Layer 6 of a small transformer language model trained on English Wikipedia (9 layers, counted from 0, width 64).
Take only the direct path to the model's output, skipping the later layers: a vector added to the residual stream pushes a token's score in proportion to its dot product with that token's output vector.

Output vectors of the tokens that the questions are about. A number n stands for (n - 500) times 0.0042.
".": 377 575 537 486 658 557 500 371 477 582 594 381 459 598 493 404 464 533 623 433 550 594 574 544 465 440 527 327 454 503 651 605 522 562 477 521 441 382 293 634 526 547 560 384 359 618 565 603 529 391 425 252 552 515 514 578 500 573 631 595 503 288 423 399
"ilit": 974 360 544 566 480 580 542 163 443 361 625 422 494 380 366 451 704 271 346 671 390 586 590 494 654 472 715 472 502 488 505 417 405 728 512 418 659 579 665 455 211 760 382 372 576 507 415 232 525 588 492 408 511 609 511 388 484 409 499 446 432 657 440 694
" Ang": 468 597 355 531 387 211 402 531 483 461 403 460 567 411 592 476 422 486 552 709 457 623 561 518 415 618 663 456 506 483 508 496 367 603 584 496 529 537 552 461 431 663 645 531 545 489 390 452 429 696 300 537 419 538 613 496 771 411 288 360 426 610 429 595
"\"": 366 336 422 540 555 439 440 515 421 651 529 556 530 505 452 560 569 656 403 312 273 418 484 423 572 459 562 296 390 584 577 445 196 629 623 391 483 504 482 460 451 776 734 805 699 595 451 482 754 467 413 324 385 556 499 430 754 369 563 555 467 385 453 623
"om": 387 483 406 465 334 379 498 586 513 650 639 407 473 511 565 582 643 429 386 574 545 550 418 501 397 459 442 550 513 469 670 486 435 535 440 723 546 558 616 585 359 557 484 398 468 580 546 226 445 656 477 508 505 562 398 391 432 550 442 581 501 531 452 604
"W": 453 467 470 518 449 514 666 611 607 442 416 521 487 502 369 310 316 666 466 582 452 560 556 555 598 507 494 586 422 535 615 322 472 352 607 509 527 507 585 409 324 505 483 467 509 635 457 499 494 343 458 436 512 583 499 493 731 499 390 489 580 487 517 607
"s": 386 467 549 223 577 481 517 522 449 631 469 473 444 497 573 818 535 335 484 538 504 471 474 402 814 601 321 545 518 567 523 564 565 406 364 358 453 490 660 602 343 528 448 483 500 519 527 594 634 408 408 611 594 411 521 355 376 694 607 623 447 301 441 461
"ent": 471 419 555 735 541 546 642 409 473 415 407 444 589 385 467 496 532 470 200 463 538 558 560 427 396 512 674 595 719 426 716 585 604 596 494 345 542 515 361 543 291 353 482 565 422 610 517 462 522 581 493 378 528 418 429 340 502 491 538 633 528 412 713 430
"ery": 470 426 448 555 219 605 287 418 451 501 630 502 364 254 343 753 564 514 651 665 502 349 729 516 428 719 562 573 390 483 517 543 544 690 448 550 507 599 394 366 162 530 362 639 619 717 432 598 567 475 344 208 626 516 543 458 553 431 286 519 714 523 551 597
"ially": 441 234 416 547 412 641 358 675 442 313 337 689 464 120 355 447 677 473 526 597 470 534 780 419 711 198 478 750 411 743 526 596 240 904 284 219 578 954 515 404 394 432 273 690 585 534 375 545 459 642 344 261 682 446 720 734 463 534 525 310 368 613 618 577
"ts": 535 464 537 463 380 507 483 288 449 343 366 658 256 167 656 659 504 487 611 408 219 518 666 504 740 289 585 697 504 774 720 432 385 615 410 464 524 342 480 566 573 600 562 650 485 531 495 559 376 326 711 384 695 520 496 367 554 438 327 801 451 600 353 495
"ern": 516 529 357 479 361 522 432 466 533 528 394 519 582 281 532 345 625 377 431 799 392 589 743 310 574 433 516 519 429 626 653 444 440 598 514 432 540 773 493 391 426 245 401 443 452 756 462 401 607 598 351 360 320 508 497 478 706 523 607 500 360 749 585 647
"uring": 557 211 235 444 624 524 335 410 222 640 352 759 514 438 665 458 881 283 743 541 465 421 475 200 576 385 711 502 503 479 401 520 425 576 428 422 637 688 381 254 416 633 576 339 497 692 453 371 420 859 464 127 549 529 734 563 602 436 395 264 646 676 731 747
"ised": 576 316 297 392 555 505 552 300 498 428 430 514 595 334 295 258 724 405 295 278 652 496 849 364 396 506 542 677 604 564 623 439 346 737 445 525 565 724 478 363 443 621 437 634 444 633 424 513 510 472 509 413 804 518 450 627 537 458 526 370 722 548 448 498
"ed": 475 433 363 334 544 554 386 624 548 625 334 513 655 428 484 648 605 409 443 300 601 491 756 432 631 442 517 618 507 561 729 580 449 566 391 376 443 517 352 426 238 409 457 430 261 455 527 401 699 506 470 604 527 518 630 496 406 614 502 496 613 566 701 383
",": 461 449 563 557 656 512 572 402 531 596 517 497 448 630 490 521 436 462 607 432 518 514 559 623 551 492 333 526 576 378 592 664 371 637 451 501 426 526 453 488 553 454 439 524 384 478 532 578 542 459 544 451 525 474 349 497 369 366 563 481 660 406 418 435
"r": 476 628 515 750 490 606 500 443 448 724 431 322 414 418 593 480 459 490 460 503 433 639 417 372 744 378 420 399 585 609 582 515 595 565 554 470 495 474 693 403 329 425 326 519 446 584 561 417 576 615 488 607 461 482 474 597 571 319 506 464 209 491 527 513
"ear": 634 255 352 472 357 448 415 479 452 537 416 525 461 527 666 448 362 525 358 502 534 450 650 421 463 353 447 616 512 539 234 571 639 551 455 499 611 356 299 578 351 452 499 475 469 761 487 498 698 678 527 529 602 688 580 557 394 479 445 498 482 576 602 706
" Born": 589 344 472 677 449 663 330 467 486 487 506 479 827 284 615 563 414 578 470 653 478 491 524 408 685 490 550 479 647 739 544 421 493 605 658 437 607 562 481 420 385 612 534 675 404 466 322 454 397 497 500 456 410 449 553 267 352 429 327 384 615 416 625 397
"°N": 566 564 403 657 406 788 179 663 505 264 497 606 817 495 567 281 362 395 684 555 510 539 642 484 437 600 702 864 688 638 291 337 401 398 385 575 705 564 543 357 325 558 389 455 501 630 297 462 376 334 431 226 577 627 501 475 542 671 460 205 660 556 334 491
"ether": 635 271 504 312 361 413 448 426 494 430 343 427 533 521 736 302 399 504 445 680 241 589 487 462 628 678 483 724 352 684 322 630 167 372 295 421 731 484 650 172 390 688 650 618 573 629 487 367 575 649 479 122 545 739 743 379 870 481 574 264 409 629 821 564
"ble": 583 318 434 506 123 642 586 315 520 268 439 776 571 469 474 263 483 417 515 735 249 400 596 222 486 415 666 462 340 560 342 434 457 823 574 460 551 550 522 494 420 599 552 639 768 812 409 540 511 208 675 564 647 623 422 557 475 533 315 539 323 674 602 554
"'": 545 338 465 361 540 510 380 708 415 629 460 506 475 558 524 458 471 716 547 458 520 524 521 329 373 459 571 404 393 508 370 445 597 557 488 555 474 481 242 527 430 608 604 660 544 668 468 421 638 396 599 427 435 529 405 714 493 557 553 394 399 382 599 675
"adem": 786 552 606 692 438 336 336 454 332 401 346 380 612 401 668 442 296 201 429 629 441 560 499 475 390 317 718 623 594 553 483 536 533 578 628 586 629 467 655 470 215 541 629 676 641 840 412 515 467 704 330 447 520 536 655 318 491 285 322 514 348 473 519 529
" Year": 614 495 499 522 580 560 379 508 437 661 466 705 544 292 450 378 355 412 601 431 558 584 510 415 438 455 396 502 419 664 465 459 619 326 568 622 606 403 480 490 457 711 414 851 576 521 391 473 570 599 377 248 462 717 608 307 593 432 335 451 489 592 497 462
"-y": 527 526 554 396 457 381 437 576 502 569 463 381 642 537 245 489 423 542 408 440 409 486 621 416 425 454 573 472 456 515 435 400 539 740 569 518 597 688 432 440 573 436 454 542 541 735 446 381 451 452 433 473 695 760 684 469 598 269 338 485 442 640 601 425
"ine": 695 482 593 518 385 792 409 445 462 373 595 572 350 287 500 345 453 563 449 530 397 411 746 557 353 410 496 468 370 500 491 517 365 549 511 586 554 450 677 478 447 394 395 585 514 482 544 518 521 409 500 520 633 364 486 469 465 517 576 648 673 421 631 602
"I": 482 406 510 405 589 429 598 541 575 482 512 409 464 439 575 361 539 520 597 647 576 442 633 429 496 462 415 429 167 631 394 278 553 403 480 566 504 534 634 481 365 520 620 458 484 612 480 594 660 384 393 324 462 504 597 499 597 510 583 407 587 575 561 638
"ience": 452 297 441 748 427 493 340 294 274 198 342 393 465 203 319 521 744 480 449 619 340 555 749 377 599 595 599 534 379 617 614 549 299 748 514 588 628 615 680 613 469 568 416 634 508 555 427 705 480 596 449 267 556 543 724 435 538 431 296 512 561 546 510 584
"ween": 706 398 385 479 243 495 426 459 378 106 358 707 828 321 623 447 351 532 510 628 500 455 607 439 617 594 396 634 584 734 282 408 339 715 495 337 545 621 620 331 220 707 818 271 476 721 370 399 322 679 474 200 799 718 696 393 746 187 332 239 798 554 512 741

Each question shows what one neuron of this layer's MLP adds at an activation of 1. A number n stands for (n - 500) times 0.0022.

n10: 588 608 485 460 374 339 464 533 688 447 401 450 507 748 549 682 449 564 532 479 499 503 347 584 445 436 525 571 491 536 477 604 437 547 403 536 711 476 315 405 611 572 494 542 490 433 498 431 611 480 533 535 562 441 500 522 435 554 376 506 462 328 530 477
Which of these tokens does it push down most? "ern"

n63: 501 486 495 536 446 537 592 535 608 503 614 538 607 369 537 460 413 567 536 583 487 495 443 526 482 520 514 434 607 574 516 743 496 488 487 619 595 470 515 496 348 388 433 575 479 249 521 455 438 488 465 358 600 586 521 403 492 524 445 415 516 443 552 358
Which of these tokens does it push up most? " Born"

n155: 423 607 460 604 364 453 450 561 590 549 593 432 488 697 431 478 521 408 492 608 513 367 463 521 506 458 407 503 382 515 664 416 424 506 403 694 509 528 534 569 529 528 458 628 325 590 397 508 518 628 485 520 440 445 463 502 386 363 540 551 590 415 476 535
Which of these tokens does it push up most? "om"

n94: 553 446 588 401 564 511 612 556 650 445 357 650 419 701 458 545 481 526 470 519 407 562 643 542 497 612 520 579 352 498 288 515 449 432 531 534 480 468 339 557 441 451 540 406 486 486 316 387 739 604 493 519 450 538 556 479 559 546 419 528 406 489 465 386
Which two tokens does it push up most, strongest first? "ether", "ear"

n26: 477 641 487 459 554 488 390 485 508 464 490 525 401 310 567 470 391 563 658 432 421 497 398 444 480 665 420 496 539 525 673 366 453 503 527 612 695 593 503 490 416 519 582 464 467 557 575 524 481 646 584 499 441 467 456 511 450 562 540 548 433 372 543 455
Which of these tokens does it push up most? "ts"

n184: 581 436 492 516 489 388 581 482 543 527 472 570 563 699 388 571 450 463 434 486 579 523 311 688 552 550 282 455 659 381 566 489 430 269 557 402 339 576 439 503 639 591 445 485 555 448 512 584 476 477 553 560 523 561 629 506 529 511 516 333 554 426 371 557
Which of these tokens does it push up most? ","

n185: 542 573 487 502 454 366 528 598 576 479 423 468 534 397 615 501 485 449 457 636 604 502 417 393 389 565 559 460 466 544 573 517 373 515 607 575 450 499 539 623 536 466 626 466 459 360 576 515 525 437 417 499 346 601 429 544 423 497 493 586 464 487 493 455
Which of these tokens does it push up most? " Ang"

n67: 385 580 503 463 472 552 414 488 448 421 418 392 347 356 406 475 529 448 502 467 502 437 296 506 517 779 585 404 666 568 567 490 435 502 444 586 585 571 591 552 704 424 525 552 524 556 483 541 397 601 577 506 510 583 493 474 543 512 535 441 405 553 405 395
Which of these tokens does it push up most? "ience"

n40: 611 544 482 578 489 541 577 412 424 390 530 380 354 556 597 416 445 740 343 579 417 507 470 693 390 402 427 562 377 425 637 407 302 521 523 628 668 362 503 560 625 488 461 447 553 539 445 386 491 632 443 488 559 451 665 482 527 434 580 630 482 527 502 434
Which two tokens does it push up most, strongest first? "ine", "ether"

n115: 348 480 510 557 460 480 577 585 454 587 479 558 543 532 487 492 567 540 437 525 659 539 566 629 395 610 510 555 466 470 397 616 406 644 531 395 554 392 402 519 504 625 387 457 496 500 468 488 494 517 421 505 440 451 381 571 481 304 473 515 478 533 444 612
Which of these tokens does it push up most? " Ang"

n51: 486 545 423 451 482 525 407 467 550 502 661 328 433 558 482 533 452 553 635 393 518 583 572 347 592 531 535 383 591 512 554 462 417 351 508 483 573 451 378 492 350 396 608 530 428 486 421 385 635 621 605 397 429 524 418 471 518 563 665 534 588 677 440 466
Which of these tokens does it push up most? "ed"

n190: 487 513 333 393 459 545 432 438 513 409 475 651 581 609 530 543 559 610 420 311 698 574 485 449 593 718 471 405 363 714 533 472 324 497 499 565 496 468 624 590 392 546 429 397 461 641 550 465 325 466 489 537 515 467 496 549 502 544 561 488 531 438 478 479
Which of these tokens does it push down most? "adem"

n2: 657 512 530 419 592 556 545 617 554 537 543 519 630 479 429 495 529 384 496 418 626 511 493 563 398 598 609 462 404 439 384 464 516 418 495 543 493 580 503 515 461 346 462 405 498 609 464 550 520 507 454 541 640 498 475 562 436 572 476 316 533 471 273 553
Which of these tokens does it push up most? "°N"

n125: 638 653 612 582 461 565 436 471 401 668 489 475 381 521 503 485 534 462 466 420 496 375 532 407 372 510 376 538 553 413 650 484 439 526 438 436 349 551 471 479 473 517 624 505 549 377 548 558 498 514 444 485 658 613 553 481 477 514 495 453 668 576 630 233
Which two tokens does it push up most, strongest first? "ed", "ised"

n98: 621 537 501 614 438 368 487 392 251 353 488 639 352 518 575 474 533 471 463 511 582 564 436 380 452 513 541 533 596 512 558 524 540 473 512 404 452 412 560 416 425 467 638 314 564 446 627 518 533 541 513 464 294 578 559 507 365 499 607 614 589 674 532 588
Which of these tokens does it push up most? "uring"

n23: 493 354 521 481 430 486 689 504 516 588 641 509 400 617 348 370 449 578 436 541 530 571 496 542 526 558 464 591 475 412 303 507 477 520 349 585 601 449 440 521 508 553 472 442 482 522 448 698 528 561 440 532 470 551 433 602 374 576 596 556 489 479 445 570
Which of these tokens does it push up most? "ear"

n37: 473 426 539 358 405 348 506 552 589 481 415 253 415 336 600 622 401 441 447 477 594 492 640 402 426 562 549 503 724 467 479 431 628 517 498 557 734 468 540 500 292 339 419 553 636 599 711 449 613 447 489 499 595 462 636 456 447 618 462 459 464 485 492 461
Which of these tokens does it push down most? "\""

n46: 423 520 550 513 531 443 528 550 421 665 610 620 536 736 392 532 525 557 398 595 600 371 616 669 466 511 461 585 473 487 406 422 238 503 569 420 602 450 364 486 479 496 373 513 493 610 369 465 521 529 384 312 548 508 654 630 530 301 477 466 579 421 575 357
Which of these tokens does it push down most? "ts"

n77: 487 431 465 523 502 496 655 411 496 522 452 411 540 450 481 354 451 498 587 547 507 646 598 367 578 548 559 517 564 458 512 468 520 525 621 600 555 451 537 610 581 464 548 507 354 581 537 506 410 448 536 513 464 509 385 536 482 428 465 500 391 644 329 358
Which of these tokens does it push up most? "ble"

n112: 526 529 613 506 457 493 480 437 519 578 625 541 475 436 446 607 358 536 617 459 579 464 562 481 419 436 356 448 405 487 595 492 351 397 534 464 536 343 439 479 621 523 399 655 650 604 328 479 486 559 551 406 530 447 669 484 447 570 480 577 584 406 547 483
Which of these tokens does it push up most? " Year"

n85: 532 459 585 406 494 502 558 610 532 544 546 551 489 600 479 381 466 483 486 516 501 456 471 502 539 437 441 525 416 429 476 529 457 440 577 389 340 489 472 563 574 640 589 487 570 678 476 518 520 524 641 450 370 546 289 463 414 538 558 548 513 342 459 592
Which two tokens does it push up most, strongest first? "'", "\""

n15: 507 476 549 542 400 518 523 440 628 541 441 540 508 447 465 463 486 493 542 543 413 424 483 506 533 509 472 470 338 518 420 421 431 425 656 491 435 517 477 536 518 497 350 559 599 322 402 468 561 404 608 585 409 549 536 544 545 647 342 467 582 584 527 551
Which of these tokens does it push up most? "ble"

n18: 493 485 553 444 439 477 534 376 422 443 518 530 433 424 674 444 540 473 518 424 485 466 566 473 616 405 544 473 554 479 603 590 630 561 476 564 464 459 481 604 353 560 412 476 537 624 580 528 584 379 570 524 405 381 528 407 488 564 631 599 451 481 466 313
Which two tokens does it push up most, strongest first? "ts", "s"

n35: 436 386 372 406 518 494 546 498 615 499 423 480 522 647 593 629 438 575 476 526 497 550 546 469 383 622 523 521 475 420 375 495 572 508 420 476 510 446 407 568 516 492 430 529 573 651 553 365 478 533 503 581 512 679 506 436 533 422 437 433 475 401 428 574
Which of these tokens does it push up most? "ear"

n84: 507 562 574 527 709 424 467 485 479 487 524 418 521 606 351 466 566 519 515 628 619 476 593 631 488 474 480 546 460 369 509 389 510 400 473 491 499 457 601 463 425 596 537 427 364 451 527 641 452 522 512 450 441 515 621 491 467 499 540 531 521 512 483 453
Which of these tokens does it push down most? "ble"

n12: 417 494 544 323 594 596 537 417 643 509 606 463 286 383 380 533 532 638 556 482 464 475 461 563 548 650 601 580 457 537 402 515 318 427 661 509 392 402 417 444 548 757 374 683 584 486 509 416 542 542 502 535 518 346 355 541 504 521 483 557 413 438 559 489
Which of these tokens does it push down most? "ween"

n91: 547 612 549 424 445 545 565 489 473 481 525 470 390 545 419 590 604 391 609 418 538 447 583 711 528 652 581 430 523 441 510 586 499 498 649 317 596 344 501 471 526 614 384 312 580 358 440 514 585 524 470 513 398 353 432 519 453 423 578 605 502 514 593 455
Which of these tokens does it push up most? "ilit"

n168: 496 625 420 493 542 393 469 461 427 331 548 554 433 484 491 477 497 576 506 497 608 615 420 335 541 619 424 500 402 591 431 569 417 525 549 516 623 468 493 502 418 401 546 284 569 682 456 521 550 616 550 601 644 518 452 451 553 620 468 445 444 602 395 366
Which of these tokens does it push up most? "ween"

n75: 531 503 621 421 493 383 710 505 531 662 434 481 576 515 455 522 389 307 444 487 469 554 451 435 518 522 499 614 613 626 478 354 407 483 614 481 387 532 490 564 435 454 560 661 507 385 441 378 182 430 572 470 696 626 513 577 515 424 512 568 528 449 500 540
Which of these tokens does it push down most? "ery"

n108: 552 515 591 503 413 570 534 429 514 529 522 673 417 563 530 563 438 498 514 508 496 544 517 591 404 345 633 369 465 349 425 423 430 519 493 451 492 691 452 451 469 441 493 577 503 470 523 598 632 633 607 478 363 624 468 498 526 482 423 517 569 498 475 399
Which of these tokens does it push up most? "ble"

n147: 483 425 557 472 525 503 378 465 481 616 451 340 598 452 442 445 331 510 431 516 618 459 443 526 429 530 541 537 555 636 426 427 482 443 537 452 240 590 630 532 728 472 573 590 522 529 500 459 382 466 575 585 570 496 501 546 512 482 432 579 478 485 443 409
Which two tokens does it push up most, strongest first? "-y", " Born"

n130: 568 525 508 551 602 333 529 394 561 520 545 428 540 462 304 482 434 444 505 400 676 515 405 561 483 464 528 555 607 526 509 500 505 416 482 476 478 494 398 487 558 538 410 485 508 461 492 462 659 511 442 477 618 549 504 626 372 460 530 472 757 574 460 536
Which two tokens does it push up most, strongest first? "ised", ","

n5: 536 653 506 595 389 474 707 446 484 549 376 512 439 566 593 582 701 698 267 321 539 632 339 598 432 434 541 433 534 425 513 308 601 656 442 317 455 425 511 511 499 334 434 407 441 546 615 492 540 477 580 508 428 470 605 381 431 549 591 460 510 540 623 493
Which of these tokens does it push up most? "ent"

n44: 404 527 475 445 407 509 597 622 428 536 490 709 633 320 587 454 457 603 536 444 380 538 452 330 550 504 551 597 563 508 497 578 559 583 430 485 481 393 530 546 385 510 379 602 570 451 612 517 550 453 670 367 532 354 408 518 427 412 409 583 491 416 507 488
Which of these tokens does it push up most? "ts"

n148: 313 450 552 469 519 516 670 485 547 549 509 577 462 542 496 480 458 359 494 545 423 561 467 688 436 485 461 391 489 469 483 546 363 582 501 337 392 569 365 466 523 624 448 520 424 404 546 448 590 520 547 543 507 405 494 592 514 529 553 546 516 527 625 608
Which of these tokens does it push up most? ","

n186: 509 554 514 304 542 608 703 540 494 589 551 579 408 586 425 490 398 551 679 625 510 478 705 495 664 594 436 491 372 371 507 541 552 551 515 582 473 408 479 557 579 620 535 583 403 533 436 473 463 317 529 496 454 393 308 476 459 336 577 462 558 347 309 410
Which of these tokens does it push up most? ","

n74: 495 560 523 698 508 504 447 453 550 593 800 485 515 678 440 407 419 542 577 397 657 516 374 518 445 433 501 321 614 419 541 623 566 497 612 368 446 385 466 400 582 587 400 525 440 403 501 545 382 523 488 406 531 600 484 539 453 421 537 554 565 583 571 351
Which two tokens does it push up most, strongest first? ".", ","

n183: 530 611 460 579 470 572 558 518 493 515 564 356 406 458 516 507 441 587 436 506 572 595 483 347 487 458 574 554 489 475 415 390 465 424 569 402 350 628 554 453 357 515 638 471 639 613 722 462 572 480 615 540 574 555 433 603 468 589 496 500 426 345 489 344
Which of these tokens does it push up most? "r"

n97: 465 525 446 350 641 506 447 491 539 541 423 362 464 697 389 449 443 426 540 514 459 566 635 480 521 567 463 515 528 511 582 588 364 483 619 432 308 505 570 508 607 637 497 626 633 343 609 534 605 506 514 389 435 567 567 559 564 377 445 450 373 518 500 493
Which two tokens does it push up most, strongest first? "\"", "ether"

n100: 597 457 518 346 534 358 477 536 545 601 619 412 694 391 440 468 495 573 449 552 307 344 459 536 422 497 474 457 516 448 481 472 388 673 484 433 360 576 531 506 670 651 489 563 553 543 505 443 390 506 500 457 639 486 602 546 520 449 465 452 542 520 565 416
Which of these tokens does it push up most? "-y"